Layer 3 of a small transformer language model trained on English Wikipedia (10 layers, counted from 0, width 96).
A neuron adds its activation times its output weights to the MLP's output. To switch it off is to set its activation to zero at one token and run the rest of the model.
A neuron's activation on a vector x is ReLU(gate . x + bias) times (in . x + bias), where the dot is the dot product.

Input weights of the MLP neurons that the questions are about. A number n stands for n times 0.0082.
n9 gate (bias -0.090): 28 28 31 -3 35 1 -14 -9 18 -7 26 -18 -20 -21 -2 27 -19 -11 8 2 -32 -31 9 37 39 10 -39 15 5 28 6 7 30 -19 1 33 -16 22 -4 -16 26 9 9 -3 -32 -24 -25 20 -14 11 6 15 46 -32 17 -21 27 30 -9 19 2 -14 13 -59 -32 1 -1 12 4 -33 28 -27 -17 33 -10 -32 -6 -1 1 -12 -17 49 34 9 1 -8 21 23 -21 -41 46 18 31 -6 -29 27
n11 gate (bias -0.117): 12 8 4 30 25 41 1 -1 28 -3 0 23 4 8 40 -24 14 -37 -34 -44 -3 7 -1 47 -13 0 -24 -24 -12 20 -7 -42 -40 29 13 -33 51 44 -26 -4 19 15 0 41 -3 -10 -4 1 20 20 -2 -4 -18 -4 6 -25 13 -20 -23 16 -41 5 37 -16 16 -12 -16 -25 -24 16 -33 -4 6 16 5 7 -6 -13 39 61 -14 65 11 5 -41 1 5 7 -31 -20 -23 16 -12 -26 -23 -6
n43 gate (bias -0.138): 13 -14 -20 36 29 37 12 12 -5 41 16 -4 -19 -1 8 27 12 15 -14 18 -31 2 3 32 -23 9 2 24 -13 -15 -1 -18 15 -23 14 -1 2 -8 -3 2 3 -18 -20 3 -47 -3 5 7 2 5 5 16 33 -3 15 46 -11 -31 0 7 -12 -5 -21 -13 -17 1 -64 -16 18 -23 -8 20 -3 -16 -2 33 -5 36 -10 7 -28 17 -19 8 -1 3 10 -6 1 -9 5 -3 -23 14 -31 -6
n133 gate (bias -0.030): 53 -29 -9 6 43 -9 -33 -17 25 9 -14 2 -22 16 19 24 -23 -1 30 32 -3 25 2 45 25 11 38 24 4 11 -16 40 -5 41 -12 53 8 -19 -14 -14 -4 -17 -4 10 13 -26 19 9 -25 -41 -34 7 -20 -12 37 33 34 -37 -56 42 28 7 -21 14 -37 -26 69 22 -11 8 -37 -24 16 16 -48 30 -2 43 -13 -3 -47 -26 17 4 -29 18 6 -20 22 17 27 20 22 -9 8 7
n160 gate (bias -0.175): -21 -24 -38 -29 2 52 -39 -10 -7 -28 -11 22 -15 1 -19 25 -32 -50 22 -62 39 38 -15 47 1 16 -41 6 -5 -69 -16 25 51 -48 -28 -28 -20 -1 -13 -2 -42 -12 22 3 15 -3 -13 4 -39 26 -12 11 -19 -49 -18 30 14 15 -25 3 -13 24 -10 -25 29 24 -30 -44 -11 -4 18 -2 13 -36 27 -2 -12 1 12 16 3 13 -6 2 32 -39 14 57 13 15 6 -24 1 66 -2 29
n168 gate (bias -0.137): 5 4 -36 -17 1 -80 -19 -32 -33 13 -8 -35 42 -22 42 -26 -52 -36 34 8 -2 -24 28 26 30 24 28 -20 -14 17 24 -50 -21 44 13 18 -15 59 -13 3 -36 -4 -39 -10 -29 -53 -38 49 21 -17 6 -9 11 -26 -21 -1 0 34 -16 -20 -21 -4 -39 10 22 -19 56 8 -18 -9 33 -21 -1 -41 -2 41 30 9 -36 -20 2 -1 3 -21 -14 -4 7 -40 -1 -33 23 -46 -15 5 11 43
n177 gate (bias -0.020): -48 -23 -29 1 -30 34 38 -49 7 -15 -10 -20 10 -13 -14 8 -7 -60 39 -66 5 -1 -12 -25 28 -18 -20 -22 -18 2 -1 14 8 -35 7 -11 4 -2 33 17 29 22 0 2 13 -3 -19 -7 3 -10 32 15 -33 -10 -43 -10 25 65 -5 20 -46 -12 15 26 -30 1 -29 1 -3 -35 20 -13 6 13 26 -17 -21 -18 -38 -18 -6 10 7 -27 -51 -36 -2 -3 6 -48 19 -15 40 -43 -28 -4
n209 gate (bias -0.177): -10 39 9 -1 -5 -4 7 -4 4 -2 -27 5 28 9 10 30 -42 20 -47 -8 43 -11 -28 -34 12 10 15 12 19 -36 8 15 23 -26 0 -35 -36 8 -36 -18 -22 4 -46 -25 6 29 -16 0 -4 -37 -8 -37 46 6 -18 -26 -18 -8 14 -2 -21 -6 -40 -34 -23 -12 12 -36 -12 -29 39 20 55 17 -6 -25 -7 12 -5 -53 -8 -4 8 -18 -27 -13 22 40 37 -51 -48 2 -27 -16 26 4
n210 gate (bias -0.119): -9 48 -56 -8 28 -4 8 13 -30 -35 6 -29 21 -41 52 34 -1 -25 44 -23 16 -17 24 23 13 -22 4 12 30 43 -35 -25 2 19 20 -13 8 6 14 23 -12 -2 9 -1 16 -43 -38 11 -31 15 -19 -29 7 -64 24 54 49 -28 11 5 -35 -29 -3 -24 2 -7 -20 -31 -20 -7 6 -9 22 -57 17 21 -7 -33 -39 -13 -8 -9 47 -16 15 31 12 -22 -17 -7 14 51 -43 53 -6 -11
n9 in (bias -0.028): 26 -18 35 -11 21 19 -36 -10 9 32 5 39 18 22 24 16 30 -42 60 8 -19 -4 1 33 25 -51 -4 0 7 18 -33 39 1 3 32 8 15 50 -25 13 -14 34 -26 -10 -16 -50 -40 14 18 -1 42 -1 27 -1 31 26 20 -11 12 39 -10 -34 -26 25 32 16 1 37 44 -29 -42 -7 -5 -10 17 8 11 -3 -7 18 -13 1 -5 -3 -2 -17 -7 -12 1 15 -14 1 -29 -25 17 7
n11 in (bias -0.050): -34 15 5 46 -13 -16 -22 -21 -4 2 8 -24 1 40 -5 -35 12 -7 34 -41 -33 -37 9 -55 -25 53 10 -41 -8 -40 -44 -17 7 -35 -27 37 -24 -34 2 5 -19 -25 15 -50 10 -2 24 8 -13 -49 -5 -11 -16 -30 -4 -19 -25 1 21 -33 0 15 31 11 -43 -8 -11 23 17 -11 -20 37 -8 23 -2 32 10 -17 15 32 -31 -3 19 -39 -4 -28 -13 -16 2 11 -16 -10 -23 12 4 24
n43 in (bias -0.056): -8 -1 16 21 -16 3 -3 -15 -1 -7 5 -3 28 -5 5 -9 2 56 -15 22 11 4 -37 -6 13 27 -21 -49 41 12 10 31 40 -14 26 36 -38 -8 26 -29 19 -19 -7 -2 22 -10 -2 2 -4 -33 -26 -24 -16 -22 -19 4 9 33 11 -2 -17 53 33 -16 -11 5 9 8 15 2 -32 -4 20 -16 -11 41 -7 2 -31 38 20 13 2 12 3 -3 13 20 -33 -12 -6 -4 -4 22 -6 2
n133 in (bias -0.023): 8 57 10 4 48 12 8 2 2 58 13 15 12 -12 11 7 11 -14 -13 -27 6 10 -47 10 -11 -5 25 -14 31 41 23 11 -19 -49 44 -4 8 39 2 14 1 63 11 -2 -49 -49 -58 5 33 50 33 -17 47 9 -8 -39 3 -5 16 3 -10 -53 22 -10 -34 19 -8 23 18 9 41 15 -47 9 24 20 -16 -5 16 15 -59 32 10 -4 24 11 26 5 -5 -27 -17 -8 -2 2 -30 12
n160 in (bias 0.095): -22 4 -16 12 -5 3 -14 -13 4 -22 20 8 20 34 5 4 44 16 14 10 -28 37 37 -33 -20 -60 6 -10 21 -52 -3 -55 -26 33 14 -11 20 -12 -38 -4 -27 4 21 -23 60 34 62 -22 -38 26 -16 2 -46 25 -44 34 -26 -30 18 17 26 -63 39 -37 -24 10 -24 12 32 48 -51 28 -1 7 11 5 -35 -9 51 -15 9 -5 -21 16 -17 -4 2 4 -10 -18 -75 35 -9 -37 27 32
n168 in (bias -0.024): -1 12 -86 -13 -29 -21 28 22 -20 -4 -29 -24 -36 20 11 30 19 37 -25 -10 -59 -11 -23 19 -38 -27 -6 -7 53 -6 -6 3 20 -7 -36 1 -2 -22 -3 -13 -5 40 5 13 25 -23 10 -8 -37 26 16 -23 32 -6 -32 -52 -6 40 31 26 -44 -16 7 26 1 5 32 7 9 27 -2 -7 -3 -10 -40 18 35 11 -13 -63 -66 -25 15 -16 -8 15 -57 44 -13 -10 -21 -36 13 -24 16 -15
n177 in (bias -0.008): -23 9 -19 -4 10 -37 1 -21 45 -10 25 8 10 -15 50 -46 13 30 -1 2 -19 -6 24 -25 28 13 -14 33 4 -7 -25 8 -16 31 -63 -14 20 -2 -22 7 17 61 -3 -22 15 -18 -31 -28 15 9 -40 18 -15 27 -6 1 39 28 -35 51 8 -34 -9 27 -7 5 -9 -13 2 -5 -29 19 10 -6 3 19 -31 25 -10 -35 50 19 -10 -44 -8 33 -8 -26 39 -44 -7 10 18 23 16 28
n209 in (bias 0.016): -23 9 42 27 5 -17 -29 -27 -44 -7 -26 -26 0 -48 27 8 -53 40 -37 6 33 11 15 -2 5 -10 -11 -41 20 0 -8 1 -18 15 6 3 -52 33 -34 -23 -10 -2 -18 -26 -35 -39 12 -55 -41 -42 -6 33 8 -44 -38 -3 14 -33 -34 8 8 14 16 12 -31 3 3 25 22 -17 -33 -2 43 18 25 4 -27 27 -20 -43 -30 11 2 -15 -37 7 23 12 -6 11 11 18 -15 -41 20 1
n210 in (bias 0.014): 12 -26 49 15 -68 14 19 -10 -17 -18 -30 20 -32 18 -9 -42 1 -25 -1 12 14 43 -36 -31 -34 10 4 -5 21 -15 39 30 -30 -37 1 11 -31 -23 36 -9 27 -28 29 22 -2 5 2 2 -2 -7 23 0 -10 63 16 -31 -17 12 -17 -27 -4 31 8 -7 17 -6 -13 -6 20 -44 6 2 -24 14 23 -8 -26 1 14 3 -14 13 -55 29 -27 -19 33 25 35 16 35 -95 30 -34 -29 9

Output weights of the MLP neurons that the questions are about. A number n stands for n times 0.0042.
n9: -10 2 15 -34 -26 -71 -1 -5 -24 3 45 -8 20 -16 0 -14 75 15 -30 -44 -21 -17 55 -10 -12 -18 -21 19 -29 25 14 23 -2 49 7 -6 -41 13 10 13 1 38 -23 -18 -2 26 -12 11 11 -38 -17 -39 26 -35 7 6 10 -9 8 11 33 -8 1 1 17 72 -26 -20 -19 -7 14 0 37 15 -8 -19 -20 -7 -28 -26 36 23 57 32 -5 -45 12 0 -33 2 5 -23 1 4 17 -6
n11: -21 -22 38 -12 -24 0 -40 23 -1 11 -12 -8 -31 -4 3 -67 -31 -36 11 11 -93 -31 -56 -1 -4 28 -16 -26 11 -18 15 30 -39 -11 32 24 -8 -16 17 42 33 10 -6 -16 -7 8 15 19 2 -50 -28 2 32 -8 9 49 -6 -12 31 -5 46 2 28 31 -26 -50 21 29 -26 -3 -20 0 35 -35 14 -20 38 2 25 6 34 -6 -50 32 6 2 23 29 19 -19 27 -15 8 44 11 18
n43: 39 -17 -3 7 50 -50 -15 28 -9 10 -2 38 -12 3 -3 6 50 -4 3 22 -12 -3 -6 -20 53 8 -44 -10 33 7 -31 -5 -24 -45 -19 -10 19 1 9 -21 8 -23 -19 17 -1 -19 2 21 -8 -11 -10 35 18 -8 25 20 -35 14 -26 1 -32 -7 12 -6 16 17 -7 1 10 1 26 -17 -19 9 5 -6 -13 -13 32 -7 8 -43 -3 -8 -16 -39 26 28 19 -29 -11 11 8 11 11 -4
n133: -18 -28 39 9 -3 -75 -10 -18 -14 -26 19 78 -6 -7 -1 55 -11 -24 8 33 -6 -30 37 8 -4 5 9 69 -27 -7 -6 12 -6 64 12 4 48 41 0 4 -11 22 -27 28 -8 53 4 -4 -15 6 -43 29 -59 0 -26 29 58 2 -21 -27 -18 -18 -21 -29 -21 -4 43 15 0 -21 -34 2 32 29 10 10 -6 -19 -10 -50 32 -10 46 13 -21 16 -17 -30 -12 -30 -41 -37 16 0 -30 14
n160: -36 -15 -18 -17 57 -2 17 10 -29 77 19 20 21 -14 89 -13 -11 9 23 -14 9 -15 47 17 11 -18 33 6 -29 -27 44 5 11 69 -17 -42 20 23 4 -37 -6 -14 -20 10 -8 2 -2 -26 15 -19 -21 19 15 9 54 -29 -3 -40 3 -81 -20 -3 24 15 -60 11 -36 -1 -1 19 -14 -55 -39 38 -46 -13 -2 8 -4 -9 -10 -10 42 14 -37 29 -16 -29 18 -15 60 12 -20 -4 25 1
n168: -14 -9 -27 -25 -34 -5 -20 -54 -11 22 -40 35 -51 29 38 -41 -12 -18 36 -1 37 -23 34 49 12 12 -30 83 3 2 8 -32 -2 -2 26 28 -42 -58 -15 -35 -19 -13 2 -2 15 -25 14 68 2 -49 -4 6 44 -2 17 26 12 15 53 2 48 -27 17 7 -2 -5 -12 21 -41 3 -2 -14 -11 32 -14 11 -10 5 -36 32 -5 0 -22 4 -2 20 -20 -36 26 6 -6 26 15 10 32 -38
n177: -42 9 20 7 -9 -16 -33 -21 18 15 -66 -11 2 -9 7 3 -1 -3 19 -6 -19 -32 64 -10 8 -36 -38 -11 -46 82 55 42 45 -29 2 -21 13 23 7 -30 -8 37 -4 -11 9 31 -1 -9 27 44 20 43 -6 1 10 -7 7 -1 -24 16 5 32 15 5 -1 -16 -21 -51 -5 -40 -22 -41 -19 -12 -7 0 8 -42 -11 -35 35 53 -16 -7 -35 -25 -15 -13 13 6 3 37 -7 24 49 5
n209: -15 6 10 11 -25 9 17 48 -17 -1 33 0 22 0 11 6 36 -13 35 34 -51 -4 -3 41 -3 42 -38 2 -1 -28 11 25 13 6 -29 -46 2 49 44 4 -45 -11 38 4 18 19 -91 -27 45 11 24 0 12 -2 38 7 -18 6 0 -5 -71 -21 -25 28 -19 -24 2 17 3 -8 1 -16 -23 -31 -15 -14 -17 -25 -18 0 -7 -41 -15 29 27 12 -38 -10 -26 -13 48 -31 16 -1 9 5
n210: -31 -27 -20 -4 -26 -26 14 4 2 31 14 -17 -5 28 -13 46 0 -56 -20 -12 14 -28 -5 2 -27 -38 -22 -32 -10 16 -22 -42 61 20 40 21 36 -6 -11 -37 2 25 36 6 14 -29 -3 -4 32 3 -51 34 -42 -21 -32 -29 12 -11 60 -23 3 -4 -39 31 29 16 33 -33 16 40 -31 59 15 -18 8 8 -19 -11 0 -29 76 -2 29 -33 49 43 3 18 11 -21 1 -33 -27 -31 22 4

Each question names a token from some text and the token that comes next. It shows the vector x that enters the MLP there. A number n stands for n times 0.025.

Then comes g, the gradient of the next token's log-probability with respect to the MLP's output, scaled to length 1. A neuron's effect is roughly proportional to its activation times (output weights . g). A number n stands for n times 0.0048.

"b", then "ys"
x: 30 28 15 54 -5 -17 28 -33 15 5 -3 -5 -3 20 26 14 36 17 1 35 -5 6 -6 -5 -12 49 -14 14 -18 5 5 -14 10 13 37 -8 1 -44 -16 17 23 8 2 50 -22 -21 10 -22 -19 -5 -31 -8 15 19 -13 -30 -35 41 16 -13 -21 3 2 11 -24 62 -55 12 -6 43 6 -26 26 7 34 20 7 -41 -17 -11 -5 21 -5 -1 -20 -60 -3 6 -66 -7 14 38 -57 27 -44 -40
g: -23 17 17 -42 -26 6 -22 9 -10 -7 -4 -33 -28 -36 18 0 -27 13 2 40 2 13 35 -23 -27 36 -28 -16 35 22 -10 4 24 -5 12 -21 -23 6 13 32 -20 -27 17 -1 34 -5 -45 -17 33 2 -25 28 -14 1 -31 -2 15 9 20 12 -12 28 38 39 5 6 -4 -9 -20 -21 -13 -1 15 8 10 -19 -36 -20 18 34 13 -35 22 2 4 10 23 1 -1 -17 15 18 -38 9 -9 5
Which neuron, switched off, lowers the next token's probability most? n11

" North", then " were"
x: -10 -12 13 66 6 8 3 -4 -29 17 -11 -18 -19 0 38 -4 23 45 9 26 -8 19 -25 -17 -28 39 -20 26 32 6 23 23 -29 6 -26 1 -32 -41 9 40 -6 -18 -61 35 -7 -37 10 -33 4 50 -42 34 10 -4 10 -69 5 7 -23 19 -25 19 -1 20 -7 38 -37 -43 -5 40 8 29 22 -19 13 31 23 -16 -7 18 5 4 17 14 -50 -25 -24 24 0 -11 10 7 -29 58 -46 -12
g: -33 -27 -8 -8 19 -16 -32 24 2 -3 2 -14 -14 8 33 -23 -6 38 -20 -27 -13 -9 12 -1 7 31 17 -2 6 16 -11 31 -26 -18 -30 -10 -6 -4 -21 -23 21 23 30 8 -8 44 -6 48 -13 20 -18 -35 -1 14 -4 5 -9 33 14 -13 11 -44 -1 21 35 -7 25 -9 17 -1 3 -36 18 9 6 -43 -6 -15 -31 9 -16 -30 -6 22 13 17 -49 31 17 -31 40 0 17 1 6 10
Which neuron, switched off, lowers the next token's probability most? n43

"y", then " Le"
x: 44 21 -14 34 10 7 -11 -36 11 -17 -13 -26 -34 30 31 24 43 16 -7 53 -26 0 -9 20 -9 7 -1 21 -31 9 18 2 12 -4 17 -4 -29 -40 -3 12 11 19 6 16 -20 -36 -17 -11 -10 22 -43 51 14 4 -22 -71 -25 -11 -4 -20 10 16 9 42 1 74 -17 -4 -13 4 22 3 23 15 34 28 -18 -12 -19 3 -12 20 -19 -22 -21 -41 -24 18 -21 -20 0 56 -21 36 -20 -28
g: -2 -9 -14 35 20 -15 -11 32 15 -17 8 17 6 12 -3 -19 16 -50 -33 32 23 -6 10 20 13 32 7 -19 -17 -19 -8 -15 1 -7 -10 -30 35 39 18 8 4 10 -11 5 24 -18 16 -13 -47 -24 2 20 3 24 29 -8 -4 -78 -7 -23 23 -3 -14 -3 -7 -34 7 12 -9 -2 -20 2 -2 9 3 11 -1 44 32 -27 -2 -13 -38 3 -4 46 -12 -6 2 -20 0 -9 34 10 -26 16
Which neuron, switched off, lowers the next token's probability most? n9

" H", then "om"
x: 62 0 1 52 -7 8 -20 7 -18 7 -27 -22 -60 38 8 33 10 11 -22 29 5 27 -35 29 -7 40 -22 10 -5 12 10 -1 15 10 4 -28 -32 -39 -1 46 -1 -4 2 0 -4 -54 -18 -20 -2 43 -30 44 -4 4 -4 -34 -19 36 11 15 -15 33 31 26 -1 42 -2 -25 -25 25 28 40 22 -9 19 28 -4 -14 -37 12 0 34 -19 -16 -31 -49 -30 31 -6 -14 -3 1 -31 25 -52 -50
g: 24 14 -18 -1 -11 -7 -30 -25 -4 -1 -28 11 21 25 -18 -11 -4 39 17 20 22 27 -25 39 -11 -22 -21 -1 -2 20 17 32 -13 13 11 31 25 0 -14 13 20 -10 -4 -16 24 -4 -2 -34 3 -9 3 0 1 -1 27 8 -39 28 -11 21 21 4 11 3 9 -14 -20 6 -5 -36 37 -27 6 -44 17 -25 3 -34 -14 26 11 -47 -6 -6 9 -12 -1 20 3 -29 -19 -59 -10 58 13 -2
Which neuron, switched off, lowers the next token's probability most? n160

" the", then " official"
x: 31 6 3 37 -7 -22 -38 1 4 7 -6 -24 -43 46 24 9 -2 35 -3 19 2 40 -10 -21 12 11 0 2 -2 -2 51 -10 17 23 9 -77 -15 -9 11 37 19 12 -20 22 -12 -38 -19 -29 7 34 -16 48 4 26 18 -60 -13 4 -12 6 -21 37 -26 33 -1 34 -57 -46 -28 -33 26 26 34 29 14 28 -14 11 -12 17 -6 25 10 -24 -74 -30 -19 -5 -2 -17 -9 8 -5 39 -18 -12
g: -23 -3 -8 26 18 -66 3 -3 18 -18 -23 -7 -1 -58 -3 9 -4 13 23 7 -8 -19 -22 3 -6 -3 6 8 -13 -17 -26 -17 2 14 1 -6 -4 0 -18 66 3 -4 -3 -6 -27 15 -28 -1 -17 18 -13 1 -16 2 48 -6 -5 21 -3 13 -13 23 -24 -1 11 -2 10 -28 31 52 12 -9 -19 -5 27 -13 19 32 -12 21 11 -45 24 43 6 9 -28 33 -18 -19 35 -4 -8 3 -12 24
Which neuron, switched off, lowers the next token's probability most? n209

"\n", then "\n"
x: 48 3 -9 47 19 -8 -7 21 -7 14 -27 -42 -33 22 10 20 15 17 -41 55 2 35 -9 -12 -23 28 -7 27 -54 -6 -10 -9 -9 6 50 0 -7 -10 -1 50 -1 29 -50 8 5 -20 -22 -27 0 37 -43 18 8 47 -27 -43 7 5 -16 23 23 24 1 -8 5 -1 -56 -30 -16 37 27 1 49 21 13 23 -30 -8 19 -17 -22 13 31 7 -13 -32 -11 2 -33 -43 8 14 -37 29 -21 2
g: 12 13 7 -13 -16 14 27 4 -26 67 -16 2 65 -32 -9 4 8 38 0 -43 9 16 14 2 -7 -2 6 9 -4 16 -3 -31 -4 4 26 -6 35 55 -4 19 -20 -4 0 23 1 10 -3 -9 -24 -14 15 -12 -16 -11 -7 28 -18 -12 -18 14 5 11 -3 -10 -8 -5 33 16 7 -47 -9 -2 -27 -5 3 -49 1 0 9 8 -3 -7 0 6 3 -5 -3 -32 -61 10 -37 39 -9 -4 12 -14
Which neuron, switched off, lowers the next token's probability most? n11

" an", then " on"
x: 40 17 -15 33 11 -22 -28 -24 34 -19 -11 -28 -33 41 51 12 5 41 -2 23 0 22 20 -15 -10 9 -19 -15 -42 4 40 -24 50 -4 19 -40 -13 -4 10 27 27 4 -15 22 -35 -14 -32 -47 32 35 -18 71 -2 9 7 -52 -27 11 -31 18 -8 46 -3 42 -21 24 -40 -44 -21 15 2 20 25 17 17 22 4 1 -15 17 26 18 8 7 -70 -36 -34 -16 13 -34 -15 9 -15 31 -17 -18
g: -12 -5 3 18 -28 -18 7 -9 -29 -9 -2 -19 2 14 12 3 -15 57 39 0 -44 -3 24 0 -45 -14 -1 9 -10 69 -13 -39 -38 -14 29 16 15 12 28 -21 -25 -13 17 6 -26 -4 -17 0 -1 2 -16 -14 13 -2 11 -2 -18 -1 -11 3 -10 34 36 -19 16 23 23 -19 12 41 -20 -19 12 -14 10 -24 9 5 -3 16 1 -4 31 -28 29 -51 16 22 -9 2 -21 25 13 -18 9 1
Which neuron, switched off, lowers the next token's probability most? n177

" |", then " \""
x: 26 8 -2 49 -3 6 -3 -6 8 11 -1 -44 -16 32 28 -49 -12 19 -8 30 -19 51 -15 6 5 15 -5 20 -36 2 40 -9 16 -5 -17 -37 3 3 -4 27 31 15 -4 33 22 -18 -5 -15 -12 23 -4 67 -7 26 -22 -40 -22 22 -18 3 -8 30 -5 16 -19 61 -48 36 -18 2 8 -4 22 14 11 22 -5 -21 -23 -42 11 5 26 -2 -57 -36 -25 7 -14 -32 -2 50 -37 44 -54 -12
g: 27 -6 -38 -14 10 -10 1 -29 44 10 25 -19 31 18 7 -20 6 -21 -3 22 22 -1 18 2 -1 33 -30 5 13 20 0 -2 -1 -10 20 -24 -43 32 -9 -24 51 14 -7 -10 -2 0 -13 -14 5 1 0 17 -15 26 -9 -2 -64 -51 -1 -38 -20 13 38 13 -8 -25 1 18 15 -8 18 -5 -8 -26 14 25 -11 7 -4 2 -18 24 -16 -24 -1 7 23 -40 -8 -17 1 -16 55 -2 19 9
Which neuron, switched off, lowers the next token's probability most? n177

" M", then "ax"
x: 37 -5 -11 42 -25 -26 -17 -11 -21 22 -31 -20 -57 45 34 -4 15 7 0 44 16 16 -22 29 -17 35 -20 29 4 9 39 -13 13 34 26 -13 -33 -39 10 8 -32 6 -4 26 -7 -49 -42 -14 -5 27 -23 39 13 24 9 -21 -19 55 28 26 -47 2 -17 25 -8 48 -26 -8 -25 55 20 23 16 17 4 29 5 -25 -34 -14 -7 31 8 1 -17 -35 -16 5 -18 -11 30 -8 -48 10 -3 -51
g: -21 -29 6 -4 -32 5 -22 10 -19 -22 -13 22 -16 16 38 -12 -3 39 -8 3 -9 38 -21 -11 -5 -9 -13 -31 -31 13 -3 -5 6 9 56 10 29 15 -5 -38 -28 -19 -22 13 -18 32 13 -5 11 -24 -3 -27 -33 -14 -28 23 26 6 40 28 21 -30 -2 17 19 -2 7 12 -10 12 -33 0 -17 35 10 -4 5 19 -37 24 18 12 26 2 8 17 -16 48 24 -17 3 -34 -21 11 -18 -9
Which neuron, switched off, lowers the next token's probability most? n168

" W", then " 39"
x: 66 -5 8 49 -14 14 4 0 -13 32 -2 -20 -28 25 8 22 12 12 -29 31 -14 6 -20 23 -41 29 -20 20 7 -2 18 -6 6 18 11 -39 -31 -13 -59 31 17 8 6 16 2 -56 -8 -25 -6 42 -21 36 -1 36 3 -28 -17 56 13 18 -4 62 19 -17 -2 48 6 1 -9 28 24 24 4 -5 11 15 -17 -38 -14 -10 5 27 -13 -16 -37 -40 -24 33 -15 -28 13 -3 -42 16 -52 -60
g: -1 24 19 5 -22 13 -21 45 -3 -25 5 -27 -36 -25 -25 -18 -9 23 49 -20 -43 14 4 23 -32 9 -29 5 0 -6 -11 5 -5 -26 14 -39 19 49 12 21 46 7 -6 -27 32 -24 36 12 -38 -16 12 10 30 -25 6 -4 -5 -37 -3 37 20 -14 -17 3 -2 9 5 -5 -9 -10 -14 -19 26 -6 -18 2 18 -2 11 1 -15 -25 -11 23 -41 33 7 -6 -3 1 12 18 18 2 8 23
Which neuron, switched off, raises the next token's probability most? n11